Layer 9 of a small transformer language model trained on English Wikipedia (16 layers, counted from 0, width 128).
A neuron's activation on a vector x is GELU(weights . x + bias), where the dot is the dot product.
The model reads these tokens: " taking" " the" " pay" "r" "oll" " to" " the" " dr" "ill" "ing" " site" "," " Wil" "k" "ins" " and" " D" "or" "is" " are" " held" " up" " by"

The vector x that enters this layer's MLP at each token. A number n stands for (n - 500) times 0.0079.
0 " taking": 410,608,384,291,489,731,525,637,695,786,304,496,448,381,313,389,439,205,611,583,311,416,603,296,538,663,468,508,385,561,466,435,533,384,384,445,463,585,522,416,426,743,503,380,495,505,595,464,605,429,548,527,513,309,484,541,457,687,456,560,738,487,397,638,518,546,572,447,241,398,509,488,547,469,545,680,574,407,467,535,507,563,460,512,557,662,678,401,676,616,471,609,423,459,722,426,465,434,872,591,366,660,385,571,438,392,595,684,597,680,577,422,423,668,505,583,479,326,543,418,618,453,463,708,517,303,377,408
1 " the": 651,432,657,464,425,743,552,497,626,471,511,420,410,400,470,368,351,172,599,351,306,528,488,673,585,748,625,374,578,396,450,501,543,475,515,664,380,478,632,489,512,480,450,411,587,230,593,506,523,421,529,591,286,543,351,581,508,455,428,507,706,638,747,474,548,661,605,398,498,636,639,590,667,577,524,448,466,589,541,614,535,636,346,427,632,509,352,477,514,518,460,477,450,455,404,502,713,388,530,673,535,591,378,372,581,348,577,535,596,386,513,560,441,608,524,383,448,356,391,439,564,575,454,851,493,553,443,558
2 " pay": 741,436,736,506,349,660,840,514,770,707,341,505,429,411,298,486,499,345,335,492,428,520,555,646,657,486,494,508,414,425,315,461,469,631,391,391,425,431,609,447,738,300,462,401,309,495,496,430,595,544,506,582,387,382,323,731,606,479,617,460,702,363,434,515,353,553,631,356,396,622,583,545,666,737,652,592,606,906,575,308,487,385,526,483,487,589,214,382,707,307,540,593,318,429,312,486,757,497,302,495,545,743,400,742,482,249,312,541,379,553,599,454,429,344,381,359,469,288,762,663,782,521,359,906,380,486,440,588
3 "r": 580,483,682,452,606,796,403,615,713,791,333,778,286,542,416,557,580,356,352,510,489,763,606,955,374,468,665,593,450,650,291,420,537,390,430,169,410,461,462,467,397,368,692,471,410,351,580,370,672,449,666,689,402,522,254,677,520,349,379,355,777,248,548,528,685,440,455,524,556,801,439,494,670,577,435,435,626,844,620,964,435,353,379,412,335,651,323,349,569,394,271,552,562,550,561,515,442,229,356,501,633,397,519,572,456,312,418,627,493,78,585,578,560,751,461,452,445,328,468,509,241,514,511,665,463,572,473,448
4 "oll": 642,455,686,449,469,678,458,697,720,698,390,408,515,753,465,606,598,288,301,403,285,896,721,670,450,508,574,542,501,427,297,421,451,590,451,402,122,524,628,452,521,346,687,355,383,528,559,323,587,381,570,534,393,719,227,542,513,351,687,466,786,412,532,526,494,521,641,425,378,707,594,454,715,485,435,500,580,755,479,709,390,461,655,435,282,740,403,497,369,284,404,552,544,556,515,536,508,148,273,515,758,484,414,399,500,316,282,677,476,363,678,484,490,761,409,547,600,312,411,443,550,479,549,593,504,720,320,574
5 " to": 659,448,731,668,368,841,240,327,551,628,362,328,423,345,547,509,519,263,480,380,256,567,543,662,704,597,483,327,303,425,476,515,658,502,196,423,309,759,549,465,470,454,373,360,619,421,694,254,575,526,561,641,552,780,533,435,524,556,518,640,574,566,556,482,639,613,360,302,214,490,580,616,807,728,596,565,467,926,869,547,524,527,413,373,274,586,390,467,481,383,508,408,471,496,373,493,561,296,402,586,616,445,416,562,491,346,547,749,481,575,506,500,664,598,563,517,350,360,643,490,468,751,539,794,404,544,467,190
6 " the": 669,439,630,440,330,787,529,445,576,511,562,548,362,414,558,427,341,184,537,388,311,431,468,661,607,737,620,375,508,498,381,587,518,517,462,699,389,503,627,414,570,382,508,391,617,224,710,405,545,426,469,397,273,491,432,574,524,399,343,546,683,567,736,448,596,636,668,346,528,672,649,628,590,577,534,445,381,695,615,661,562,681,328,514,589,510,432,341,477,336,471,408,465,434,462,523,724,446,443,652,505,583,432,513,596,400,581,428,568,440,493,543,495,492,572,305,462,392,506,482,517,619,518,842,481,474,582,522
7 " dr": 648,618,685,499,510,791,544,261,618,610,319,406,543,531,269,589,436,416,492,467,304,690,388,774,381,556,445,561,485,485,299,347,712,549,413,237,376,443,549,498,561,215,806,507,512,262,773,349,724,737,526,540,404,338,256,902,720,515,781,513,692,142,360,390,510,724,603,476,516,648,577,647,319,636,647,279,814,905,504,506,523,462,362,393,571,480,537,438,695,534,413,571,533,431,739,496,253,393,208,543,472,612,450,776,287,497,483,441,466,238,492,607,315,698,467,248,295,325,615,491,454,352,390,750,426,700,494,475
8 "ill": 777,342,567,569,401,682,493,409,758,689,455,443,454,679,420,602,565,291,357,543,261,732,585,601,576,668,597,443,589,311,377,388,601,512,501,454,333,476,628,518,527,349,763,341,641,603,745,387,505,545,671,399,256,565,203,520,697,501,592,450,652,309,387,342,267,447,508,495,754,747,660,745,649,683,500,446,478,796,358,493,380,429,287,347,256,468,479,415,646,172,284,539,639,239,576,533,475,419,338,517,828,444,442,388,592,377,407,530,649,390,609,497,492,788,441,538,552,283,381,601,704,354,604,629,452,620,467,398
9 "ing": 877,445,650,511,462,727,590,421,699,685,487,368,467,581,500,392,393,256,668,470,265,620,424,569,745,518,535,408,668,163,350,297,446,539,403,338,349,579,692,605,529,390,374,559,585,606,733,321,595,594,585,561,487,824,379,600,637,622,234,336,552,412,480,280,315,480,617,375,641,457,633,636,747,684,527,408,518,795,608,454,407,622,246,239,373,756,384,442,617,257,477,467,430,403,476,509,625,540,392,535,623,616,459,663,768,300,435,669,480,474,555,461,619,681,434,409,403,371,499,472,533,398,272,768,437,474,566,256
10 " site": 738,323,742,478,500,772,826,622,527,604,534,390,411,714,298,573,511,297,580,448,373,671,718,750,637,553,373,454,327,547,373,432,376,495,267,285,307,532,563,644,365,348,736,326,652,557,590,365,583,284,429,279,107,623,313,649,571,588,425,427,559,563,369,359,388,550,461,464,564,666,653,747,539,629,566,464,564,728,546,481,443,515,437,493,288,676,504,534,659,372,420,516,536,432,361,384,538,572,277,599,699,356,391,525,548,383,358,362,325,374,594,443,487,745,558,585,347,335,805,591,713,574,332,883,483,550,426,685
11 ",": 704,559,570,437,542,662,300,489,613,531,424,397,536,640,396,436,334,217,421,420,593,596,246,591,761,622,439,443,308,471,453,470,496,593,317,410,530,661,549,561,642,529,592,530,730,475,453,290,520,460,815,239,500,647,508,615,635,405,497,416,699,636,467,476,471,438,275,348,224,551,646,734,593,406,464,568,558,852,559,479,503,335,270,482,404,738,521,608,612,218,434,501,501,462,465,332,547,522,481,592,565,475,510,490,728,432,569,490,477,468,494,572,528,669,610,542,428,349,464,482,611,456,362,911,645,545,346,558
12 " Wil": 870,623,596,259,325,784,537,222,347,458,438,325,481,650,275,655,623,374,271,219,636,569,436,373,681,491,464,551,407,206,450,430,696,363,354,461,578,702,455,407,340,593,478,540,555,470,687,669,776,453,608,350,548,569,525,557,642,351,656,477,818,649,692,313,291,580,693,353,501,524,534,698,356,418,613,454,679,741,347,543,433,647,313,528,277,722,600,445,721,89,351,579,582,435,526,569,431,507,445,571,436,528,418,376,345,633,387,490,216,553,621,624,551,551,591,397,335,353,489,384,645,781,390,691,492,666,465,314
13 "k": 798,323,472,556,417,743,545,489,515,423,408,326,631,678,306,649,546,378,364,489,411,553,424,527,606,697,630,515,298,203,511,345,191,543,410,581,451,836,553,371,558,528,342,497,639,630,624,524,739,545,775,339,533,406,582,528,523,331,578,388,712,278,530,376,301,340,598,400,616,609,595,522,692,573,474,444,456,843,479,549,491,363,220,464,157,498,521,277,713,260,364,381,672,438,713,505,583,578,455,284,614,630,520,374,209,590,414,268,474,240,688,522,474,477,490,477,465,363,418,600,748,566,441,704,633,655,777,346
14 "ins": 833,445,705,680,571,817,330,594,618,511,438,187,716,602,392,491,768,314,467,275,697,692,619,560,829,676,380,442,337,409,473,353,256,419,422,394,573,846,683,447,503,495,540,461,653,724,678,356,696,673,489,340,352,497,471,474,603,313,630,514,562,602,682,603,427,509,429,388,376,569,633,597,497,418,502,247,511,682,293,603,466,571,288,413,263,435,533,523,652,248,467,310,522,450,544,514,475,402,341,451,487,688,478,523,519,497,349,557,422,288,659,357,378,568,536,306,549,369,500,448,581,638,278,666,420,636,717,394
15 " and": 636,360,762,459,468,686,261,463,524,517,408,368,587,504,433,625,572,254,421,295,505,571,324,486,643,561,520,303,368,373,446,386,457,450,487,577,416,861,284,417,523,510,460,583,683,397,779,273,556,412,662,337,516,419,472,744,629,418,650,767,704,814,616,579,483,679,539,350,388,513,639,432,675,535,576,543,600,775,528,644,624,266,407,471,306,714,475,419,640,95,684,360,464,743,380,487,462,514,268,484,437,554,493,561,605,491,443,496,508,438,522,598,539,584,557,453,346,347,459,425,466,718,414,889,592,409,589,236
16 " D": 728,553,654,510,447,739,544,519,603,503,581,359,526,584,283,430,575,398,336,368,649,505,447,498,751,558,410,469,431,173,414,426,273,511,372,409,287,425,447,440,435,623,476,526,616,131,621,492,961,593,554,413,335,355,578,542,605,403,521,619,674,459,470,383,493,646,265,392,680,635,622,564,350,535,432,481,575,545,654,513,446,546,364,604,401,584,545,269,566,147,372,585,634,462,392,423,538,632,466,611,371,436,613,421,465,641,433,488,648,368,579,699,450,462,584,326,509,352,673,443,689,450,421,746,579,548,582,356
17 "or": 657,559,448,485,506,697,348,495,338,508,309,640,538,550,487,440,539,316,557,274,672,486,483,679,738,314,386,313,255,323,428,495,644,202,579,221,565,444,644,485,447,287,408,533,506,546,607,493,641,521,862,388,385,433,326,410,722,356,528,734,739,704,568,425,288,649,416,399,733,451,513,534,372,617,401,481,456,634,697,615,428,472,308,649,674,261,460,288,569,450,547,541,540,493,652,753,294,525,546,401,489,494,493,435,596,597,465,266,498,428,689,573,584,622,549,299,477,351,589,586,850,556,512,631,413,709,351,559
18 "is": 535,294,840,562,445,617,249,622,465,626,324,526,679,341,451,753,448,329,395,564,551,606,673,595,922,574,597,457,215,347,495,316,216,313,549,498,349,532,467,543,496,377,375,488,791,633,749,524,590,575,716,542,386,507,500,651,590,462,584,550,733,411,625,490,325,586,379,322,629,379,567,422,538,589,435,230,565,480,275,605,469,630,318,415,439,634,285,645,570,54,427,483,590,382,370,729,577,661,445,342,563,723,490,348,422,554,456,356,502,264,686,378,457,536,549,301,645,453,435,636,504,459,594,666,435,590,683,521
19 " are": 645,503,787,737,571,604,399,671,511,556,480,452,667,239,286,452,439,283,508,441,668,605,548,494,746,667,535,178,397,539,612,430,316,488,473,525,270,716,330,569,566,362,499,615,615,307,550,402,444,568,606,324,414,520,455,621,554,682,549,735,700,794,607,441,564,760,471,370,560,397,642,422,576,354,517,430,643,640,585,384,516,555,333,566,403,421,380,520,566,24,500,522,551,457,527,452,799,383,586,507,361,513,452,435,427,460,414,714,536,333,562,444,339,509,551,483,442,456,844,436,409,831,231,937,526,424,354,372
20 " held": 503,633,494,599,547,853,510,659,546,690,747,672,394,338,323,495,262,291,284,396,550,540,536,626,784,483,732,238,506,266,477,665,304,535,419,259,533,540,479,628,331,262,549,247,572,656,448,405,566,650,570,339,422,347,285,514,619,533,866,567,589,624,437,468,416,452,545,378,622,557,473,580,475,568,611,378,480,671,634,524,418,549,414,534,581,479,385,440,708,191,505,545,508,441,394,496,801,555,509,693,284,542,362,670,387,245,391,637,630,529,524,418,409,522,675,557,528,379,676,441,527,673,200,894,568,592,320,405
21 " up": 756,386,573,539,514,857,517,568,412,568,582,528,432,243,413,358,469,365,339,283,381,552,893,778,817,347,709,441,764,107,402,531,354,400,286,88,427,610,586,686,591,501,478,431,519,539,481,470,478,701,652,195,476,381,632,551,546,551,337,605,652,744,324,410,284,519,551,266,453,623,479,610,479,485,476,500,649,784,676,475,420,511,518,683,425,360,347,438,588,372,470,460,501,528,514,449,818,446,514,805,530,390,419,589,395,321,347,642,505,480,556,369,619,613,538,446,424,356,658,477,695,435,454,976,458,500,254,338
22 " by": 728,441,481,594,322,435,429,342,457,667,416,645,489,492,410,659,429,234,579,329,96,576,463,750,808,544,473,293,587,384,398,218,517,440,546,515,388,595,398,683,400,391,629,213,644,340,448,554,519,701,538,429,405,499,345,628,564,548,400,684,740,732,563,656,464,598,567,420,379,489,528,657,444,540,609,417,661,693,756,712,546,424,360,517,293,446,439,565,599,386,530,517,432,548,492,557,454,422,527,572,676,484,435,572,418,516,449,330,735,472,463,412,547,600,492,426,381,401,699,630,626,403,554,959,531,579,387,285

Each question shows the input weights of one neuron of the MLP. A number n stands for (n - 500) times 0.001.

n256 (bias -0.092): 349,445,530,389,659,345,623,389,695,609,510,514,597,293,452,487,529,563,490,473,470,474,462,441,561,566,363,510,528,549,593,440,535,414,610,608,649,438,489,718,636,573,331,424,495,469,473,534,465,703,457,440,490,299,369,746,534,513,530,351,397,397,439,516,464,450,590,614,492,529,550,484,627,576,595,550,581,449,312,600,460,503,582,438,566,449,411,530,486,660,465,503,484,605,457,469,475,513,447,679,490,408,470,492,551,373,487,650,342,441,478,485,492,492,623,534,487,489,479,587,508,525,402,541,497,500,462,431
On which token does it fire most? 2 " pay"

n184 (bias -0.030): 484,316,595,538,637,523,484,470,590,404,578,549,424,483,616,306,519,483,438,498,522,401,604,448,577,586,433,495,561,480,600,476,405,528,467,559,417,448,428,480,427,340,597,594,511,616,568,542,500,509,406,405,548,609,549,611,484,551,389,550,569,490,437,600,609,590,553,433,529,596,513,382,553,521,558,454,512,498,505,461,488,365,525,612,502,516,616,606,335,468,490,532,502,463,550,408,480,523,465,350,553,395,586,594,425,627,563,521,452,453,519,396,576,455,583,624,528,396,514,611,453,416,681,471,526,470,464,331
On which token does it fire most? 19 " are"

n138 (bias 0.014): 557,345,497,554,409,319,706,470,543,285,610,529,654,440,481,386,598,463,533,449,762,549,449,528,377,482,470,497,541,397,519,660,588,760,466,650,451,591,390,349,505,668,639,678,508,454,629,398,572,307,476,525,642,491,635,520,341,475,500,473,328,587,566,438,402,577,472,322,468,533,461,458,474,464,475,500,421,419,511,453,534,508,492,594,473,480,540,445,442,481,620,445,467,475,551,618,584,410,418,416,500,537,443,508,338,561,478,625,645,380,488,578,450,404,562,585,636,509,356,481,494,389,535,452,514,603,534,461
On which token does it fire most? 13 "k"

n494 (bias 0.012): 511,492,502,499,499,494,493,487,504,504,499,499,502,503,502,500,496,466,501,507,496,501,505,505,494,491,491,514,491,499,500,488,497,512,482,503,507,499,505,511,510,488,499,498,504,499,503,515,493,501,507,497,504,497,493,496,494,511,490,507,502,505,504,499,505,495,495,498,513,505,509,503,491,494,503,487,512,501,498,513,496,487,503,517,496,503,501,489,493,506,490,486,480,498,487,508,500,516,507,487,498,502,496,495,487,484,496,515,506,508,474,526,509,510,492,503,503,505,516,504,499,512,502,476,493,495,497,501
On which token does it fire most? 22 " by"

n60 (bias -0.174): 485,380,443,546,600,316,392,391,557,430,562,556,424,448,405,447,437,552,392,563,435,515,599,590,405,461,270,460,572,613,381,634,591,364,689,419,409,418,347,463,485,503,568,465,465,381,431,621,556,409,469,597,453,395,515,693,617,585,461,582,578,494,385,633,482,435,423,376,667,557,550,524,503,444,594,547,331,482,503,267,653,553,662,588,548,500,591,549,546,451,314,534,634,614,606,346,402,500,620,579,497,421,660,699,274,603,485,457,530,449,469,687,534,240,543,500,521,601,633,485,404,447,540,540,433,428,403,403
Its three highest activations, in order, are on tokens 7 " dr", 16 " D", 22 " by"

n54 (bias -0.159): 397,503,456,604,551,446,514,598,427,417,503,503,491,473,471,448,582,503,597,518,560,460,438,462,742,486,549,489,644,443,669,467,547,571,638,497,563,488,578,466,446,405,524,618,537,514,562,569,506,561,175,340,383,503,312,503,451,569,515,377,311,734,364,693,509,434,584,429,636,471,421,503,446,471,546,583,417,471,336,661,594,706,615,542,567,494,355,346,406,452,539,439,457,454,429,469,580,526,488,406,551,396,441,491,404,581,468,795,759,522,457,489,517,447,494,514,715,583,506,402,424,589,449,536,599,435,346,540
On which token does it fire most, and how strongly? 20 " held", at about 1.8

n309 (bias -0.018): 495,391,528,523,519,374,510,433,510,417,470,439,567,456,453,363,571,590,622,459,686,438,515,270,482,491,448,510,403,449,555,577,525,564,515,546,505,495,436,527,485,436,453,567,512,507,548,569,463,381,617,304,542,433,598,530,406,413,535,525,495,497,495,661,642,443,520,439,510,500,460,394,433,402,542,551,492,487,538,727,627,495,562,569,505,477,500,414,573,536,580,361,449,623,587,630,566,399,362,585,578,520,523,534,440,624,485,687,390,442,563,435,712,424,498,542,445,561,493,274,427,373,454,383,539,600,607,433
Its two highest activations, in order, are on tokens 15 " and", 14 "ins"

n9 (bias -0.210): 328,586,286,507,559,518,493,514,787,504,454,632,652,339,518,314,468,592,489,438,415,472,456,311,651,524,518,476,796,483,468,651,467,569,424,325,652,412,273,593,415,544,463,422,255,616,417,454,311,763,479,649,712,589,482,394,518,631,471,511,493,739,500,455,622,401,479,551,627,364,407,591,452,366,514,549,409,461,569,620,446,561,553,420,551,421,507,578,377,566,360,643,672,447,478,579,395,760,511,466,693,295,490,620,514,322,554,452,449,679,190,503,619,693,521,557,575,504,192,347,435,455,497,534,596,398,365,333
Its three highest activations, in order, are on tokens 20 " held", 21 " up", 0 " taking"

n427 (bias 0.015): 482,453,484,505,507,498,486,480,486,487,491,535,492,471,459,501,450,488,501,491,528,505,521,470,498,496,506,484,501,501,487,509,488,513,505,540,497,504,503,476,541,552,534,490,495,486,500,488,547,479,492,486,505,525,497,460,473,467,496,502,463,511,508,511,509,481,506,464,532,458,526,505,473,533,505,510,472,504,501,516,495,480,511,495,514,489,469,511,548,526,454,562,498,512,474,549,487,505,494,515,517,497,523,510,467,522,534,501,488,523,552,441,461,513,493,527,520,484,517,510,465,491,520,533,501,496,514,497
Its two highest activations, in order, are on tokens 18 "is", 0 " taking"

n255 (bias -0.095): 497,534,537,538,473,480,522,433,451,661,343,485,281,259,517,557,546,561,533,526,565,500,457,391,631,513,401,530,437,483,648,421,621,465,554,512,430,312,537,316,439,390,621,559,359,353,434,590,591,472,370,367,394,444,397,405,648,421,443,455,503,662,441,459,553,461,554,370,456,472,394,471,512,383,607,575,306,295,506,488,546,554,492,595,595,409,572,606,321,591,509,557,733,548,546,612,264,547,419,503,544,413,560,433,398,537,594,567,529,552,536,640,543,356,495,506,537,521,392,647,494,392,426,527,622,383,514,396
On which token does it fire most? 17 "or"

n213 (bias -0.058): 534,400,520,608,550,412,468,436,603,495,512,521,495,520,613,547,567,472,647,530,436,536,367,445,458,549,512,412,582,416,352,497,505,633,610,693,359,603,498,400,495,354,237,488,437,502,510,436,409,566,387,523,430,531,363,553,537,505,470,512,513,641,424,560,431,542,699,558,608,384,512,525,316,447,515,485,490,441,512,469,495,527,539,515,432,438,666,467,492,536,500,513,413,644,487,381,449,527,607,648,539,334,470,464,493,630,716,515,467,500,523,533,540,623,445,449,520,513,507,424,400,474,531,420,399,513,565,358
Its three highest activations, in order, are on tokens 22 " by", 9 "ing", 15 " and"

n448 (bias 0.098): 515,449,420,541,434,454,588,413,502,513,473,383,479,408,602,594,659,432,513,502,354,536,550,535,395,532,504,514,533,498,541,515,441,509,591,576,418,491,585,463,544,382,489,435,433,575,440,485,479,602,457,502,492,398,582,439,346,500,517,466,539,491,472,548,633,475,579,607,478,521,468,403,447,439,538,418,354,491,483,525,411,523,517,520,533,569,528,609,484,452,458,296,439,534,602,490,361,559,525,370,653,520,508,542,502,462,487,596,461,449,520,506,594,409,457,580,707,620,569,608,461,516,485,541,638,475,478,475
Its three highest activations, in order, are on tokens 4 "oll", 13 "k", 22 " by"

n274 (bias 0.002): 454,397,431,540,654,407,626,528,533,526,629,503,422,508,581,448,429,403,418,500,432,490,606,458,558,488,370,485,667,558,691,428,599,768,500,580,492,729,407,427,654,500,516,513,492,564,360,526,414,415,510,473,503,505,590,558,505,487,526,479,527,466,352,396,424,516,526,492,677,416,532,418,500,459,531,451,582,500,484,533,497,563,658,351,443,563,758,546,294,470,621,453,513,436,657,430,522,497,555,332,490,388,548,621,505,446,592,556,561,352,459,545,368,500,482,461,604,478,464,443,455,500,558,615,470,483,354,433
On which token does it fire most? 19 " are"

n4 (bias 0.018): 404,697,464,637,428,394,535,407,495,413,635,427,481,421,577,323,560,428,477,507,433,493,522,529,459,502,543,542,584,491,596,441,651,549,473,495,512,556,498,370,453,451,570,408,530,392,476,559,443,524,495,600,547,458,635,507,538,509,464,401,383,693,526,626,445,348,591,429,425,416,527,495,475,578,543,629,549,409,452,497,473,612,704,488,413,416,532,306,488,437,323,419,521,618,537,433,518,559,472,639,542,368,425,573,435,510,469,561,620,509,528,493,409,459,556,557,471,444,605,574,664,470,418,482,522,551,527,576
Its two highest activations, in order, are on tokens 21 " up", 22 " by"

n233 (bias -0.092): 586,607,459,483,500,503,536,480,468,259,467,408,407,552,497,456,615,621,602,507,629,464,537,537,503,465,607,757,771,386,386,559,503,459,693,514,483,390,637,468,583,534,328,570,421,451,592,603,440,533,468,418,603,124,510,346,556,537,333,517,329,439,537,480,465,477,460,366,510,635,409,507,768,589,413,536,555,372,422,367,354,628,510,599,555,179,644,430,577,628,462,331,441,497,592,526,386,599,496,596,741,466,369,239,473,397,601,717,497,442,514,650,522,380,562,656,510,586,516,246,493,496,575,497,510,468,285,583
On which token does it fire most? 21 " up"

n434 (bias -0.048): 512,439,326,637,659,368,552,602,521,418,460,681,500,800,547,379,588,558,503,541,638,338,361,509,516,420,503,650,563,464,681,532,424,557,440,481,589,379,448,584,426,475,289,549,540,591,506,475,497,481,512,424,433,606,578,139,565,685,563,610,506,346,500,606,310,247,599,373,539,444,422,368,610,589,386,524,449,553,264,393,494,714,500,541,441,603,548,471,539,545,372,484,424,423,690,620,432,543,540,465,454,494,627,329,593,593,522,455,729,425,546,386,544,430,428,475,665,424,418,472,544,480,473,429,494,533,427,407
Its two highest activations, in order, are on tokens 13 "k", 17 "or"

n387 (bias -0.134): 354,593,568,649,462,500,491,416,635,393,323,263,521,469,697,467,442,569,494,512,547,626,414,469,512,638,494,397,659,491,503,488,596,370,623,408,136,578,515,412,392,519,525,608,387,533,500,536,536,662,474,682,626,638,515,426,623,599,500,437,216,647,391,577,500,307,403,457,620,570,562,429,654,291,545,643,519,503,592,548,457,455,642,485,509,418,661,500,544,500,525,334,500,428,454,561,391,470,539,632,461,345,483,467,591,391,616,618,491,547,411,482,636,549,432,461,500,387,515,530,479,369,562,459,618,394,543,328
On which token does it fire most, and how strongly? 5 " to", at about 1.9

n288 (bias -0.079): 478,451,582,534,503,516,445,624,481,440,558,462,428,557,397,358,699,477,519,599,382,492,616,446,369,511,434,500,511,670,350,306,494,545,643,551,486,466,561,419,533,483,445,387,473,593,410,420,483,608,386,747,544,474,444,407,525,470,565,558,412,332,409,432,437,575,669,344,428,589,448,503,543,604,580,508,506,232,478,410,517,525,552,503,532,472,537,535,370,446,569,611,603,453,545,684,692,566,459,384,686,582,392,514,402,489,531,412,506,420,520,562,659,619,427,701,533,515,334,658,402,409,538,428,420,409,565,494
Its three highest activations, in order, are on tokens 4 "oll", 8 "ill", 18 "is"

n421 (bias -0.048): 293,450,513,510,542,395,368,492,441,480,638,428,375,625,548,442,554,458,473,585,487,438,379,433,617,459,392,632,566,562,492,578,368,585,462,500,408,438,543,505,515,529,481,632,396,584,464,520,439,485,602,490,570,437,584,492,623,508,582,320,613,519,359,458,487,583,545,384,355,421,415,431,671,428,442,530,441,439,528,460,615,515,543,521,585,421,634,595,482,549,575,585,535,550,454,456,565,667,497,620,607,425,458,443,528,540,508,666,471,510,354,652,527,647,451,608,541,548,485,508,395,331,485,529,591,682,673,525
On which token does it fire most, and how strongly? 11 ",", at about 0.54

n341 (bias -0.111): 611,337,583,441,485,482,488,467,476,425,684,513,557,113,619,491,429,572,500,407,516,506,707,478,421,517,415,500,556,604,567,594,537,491,555,386,530,600,524,715,545,600,367,584,366,527,337,581,482,539,445,339,494,386,432,494,620,548,546,488,410,464,449,681,765,285,546,413,719,601,412,540,431,422,452,551,534,393,580,519,697,482,340,612,596,429,599,491,551,432,516,548,509,497,503,538,506,491,590,486,458,279,531,593,503,506,699,516,556,719,433,462,538,274,435,660,409,403,357,618,512,413,411,407,434,494,382,624
Its two highest activations, in order, are on tokens 21 " up", 20 " held"

n368 (bias -0.111): 404,456,435,462,490,328,536,414,591,520,450,514,440,524,453,419,368,631,379,643,535,262,473,384,493,564,530,500,497,503,460,521,743,582,490,463,457,260,596,549,427,370,381,431,582,681,425,636,319,314,433,725,536,566,486,565,507,434,551,632,701,327,583,539,469,540,620,408,249,658,553,507,344,507,653,365,346,392,575,398,374,611,663,753,455,443,520,632,733,614,393,468,477,291,480,432,646,704,344,446,701,562,665,672,681,417,436,490,387,510,409,620,382,609,494,447,611,450,582,573,361,613,595,417,483,376,387,527
On which token does it fire most, and how strongly? 2 " pay", at about 1.6

n96 (bias -0.055): 450,513,434,446,516,402,440,414,502,547,469,347,423,480,541,493,653,502,578,549,495,481,645,441,607,525,445,435,458,474,660,406,453,522,524,461,576,377,478,292,455,404,634,531,439,727,510,519,529,601,440,434,557,605,627,392,576,397,441,426,493,440,632,462,425,335,551,507,452,362,477,476,540,462,548,417,372,522,517,556,542,611,546,525,334,473,554,495,447,594,401,508,495,495,598,630,443,538,428,415,521,310,428,460,498,553,546,413,493,477,563,451,537,640,591,421,551,487,550,406,576,495,453,387,565,679,625,493
On which token does it fire most? 14 "ins"

n74 (bias -0.075): 495,399,500,494,474,457,709,468,600,335,546,529,430,631,627,598,612,452,715,437,455,628,511,500,437,619,557,605,637,439,524,547,425,561,615,619,500,464,403,558,326,483,305,358,458,511,360,551,408,600,529,693,559,466,536,561,377,554,525,545,398,599,384,545,536,613,500,536,523,489,611,536,511,596,452,545,652,440,371,440,330,676,492,428,570,464,395,385,418,672,547,605,359,495,525,503,449,529,431,528,465,580,352,455,669,371,636,464,670,435,514,416,479,550,516,489,345,437,463,473,421,494,529,402,464,540,561,390
Its two highest activations, in order, are on tokens 1 " the", 9 "ing"

n189 (bias -0.131): 302,562,463,388,698,386,389,323,638,419,529,472,533,405,368,430,660,486,536,534,634,448,416,477,556,437,470,433,516,494,603,483,676,446,373,631,516,507,234,647,490,480,341,536,587,325,363,579,474,612,551,621,513,500,507,406,520,510,540,467,456,461,536,429,353,487,414,513,727,523,599,540,342,275,490,562,557,387,650,445,312,440,480,422,655,360,524,572,586,581,463,552,519,732,554,452,387,617,686,513,455,537,715,451,477,530,789,622,595,745,389,580,733,328,737,438,374,384,442,510,497,423,439,472,585,276,426,628
Its three highest activations, in order, are on tokens 16 " D", 0 " taking", 17 "or"

n454 (bias -0.027): 477,458,573,534,475,470,518,366,532,475,583,492,540,354,554,383,629,542,542,500,608,420,446,461,485,471,495,369,465,463,500,403,500,549,436,518,540,471,553,404,450,573,444,477,483,348,619,616,378,485,576,625,693,505,412,630,596,510,492,437,510,569,609,517,452,503,691,594,503,298,645,459,534,437,581,558,451,390,490,473,510,625,449,575,410,459,471,548,582,517,461,626,502,455,375,390,396,465,459,471,613,510,405,533,354,705,644,641,620,686,484,535,588,560,453,669,378,535,520,470,467,600,498,420,455,395,614,330
On which token does it fire most, and how strongly? 12 " Wil", at about 1.1

n408 (bias -0.019): 554,480,528,521,482,339,525,388,438,444,489,505,425,526,585,475,537,562,610,416,490,346,358,402,535,445,523,698,484,406,560,399,488,505,493,554,489,493,466,507,584,368,476,561,415,504,423,486,539,498,509,392,609,374,577,617,589,530,547,462,327,611,587,493,412,450,521,399,524,403,367,561,602,502,498,570,547,500,442,488,679,521,475,463,445,514,526,510,488,554,384,507,419,600,427,635,461,462,417,563,532,547,547,466,491,507,442,396,691,458,519,600,572,381,489,345,394,617,417,575,449,396,563,390,533,561,563,466
Its two highest activations, in order, are on tokens 13 "k", 15 " and"

n73 (bias -0.171): 461,507,557,449,436,317,487,582,516,260,670,263,402,754,497,398,297,497,510,771,408,497,339,423,619,553,510,522,423,712,517,547,635,527,527,507,451,541,480,644,578,618,510,715,626,490,560,461,401,425,563,547,493,442,620,356,376,686,379,432,456,262,553,352,438,392,408,412,466,311,574,329,634,367,562,503,611,589,477,313,450,513,402,574,434,397,645,617,641,535,588,361,542,546,651,544,462,617,696,271,724,524,528,679,490,618,533,497,571,494,455,462,531,550,487,454,602,398,406,503,333,333,503,446,469,678,510,703
On which token does it fire most? 11 ","

n27 (bias -0.052): 444,429,511,447,471,476,594,446,421,409,586,422,462,508,437,519,429,548,529,533,449,626,464,528,405,490,392,537,540,556,563,754,556,600,511,663,521,578,500,363,387,450,577,513,449,537,552,503,457,627,458,528,610,489,393,398,591,403,403,538,561,430,321,548,494,673,516,481,477,405,371,398,486,492,495,471,461,500,107,403,630,315,543,644,562,415,664,370,579,532,570,591,460,516,683,524,415,596,434,466,447,442,513,586,391,562,629,586,572,380,543,576,500,326,687,632,524,477,503,470,492,618,558,469,444,359,500,389
Its two highest activations, in order, are on tokens 7 " dr", 0 " taking"

n383 (bias -0.043): 311,381,376,585,574,541,601,548,587,459,440,530,443,454,484,336,607,576,572,383,706,459,474,406,439,418,730,658,572,344,567,431,582,490,481,353,361,520,411,407,829,556,510,661,506,588,325,548,490,640,469,572,623,354,762,432,579,446,493,544,467,486,522,731,437,420,593,444,614,429,380,383,301,415,300,453,510,593,636,550,357,497,560,493,512,464,696,610,583,562,569,503,503,408,307,485,509,531,531,530,698,487,470,289,506,334,474,451,668,485,590,469,586,441,562,541,285,548,425,411,357,510,647,454,573,514,285,592
On which token does it fire most? 21 " up"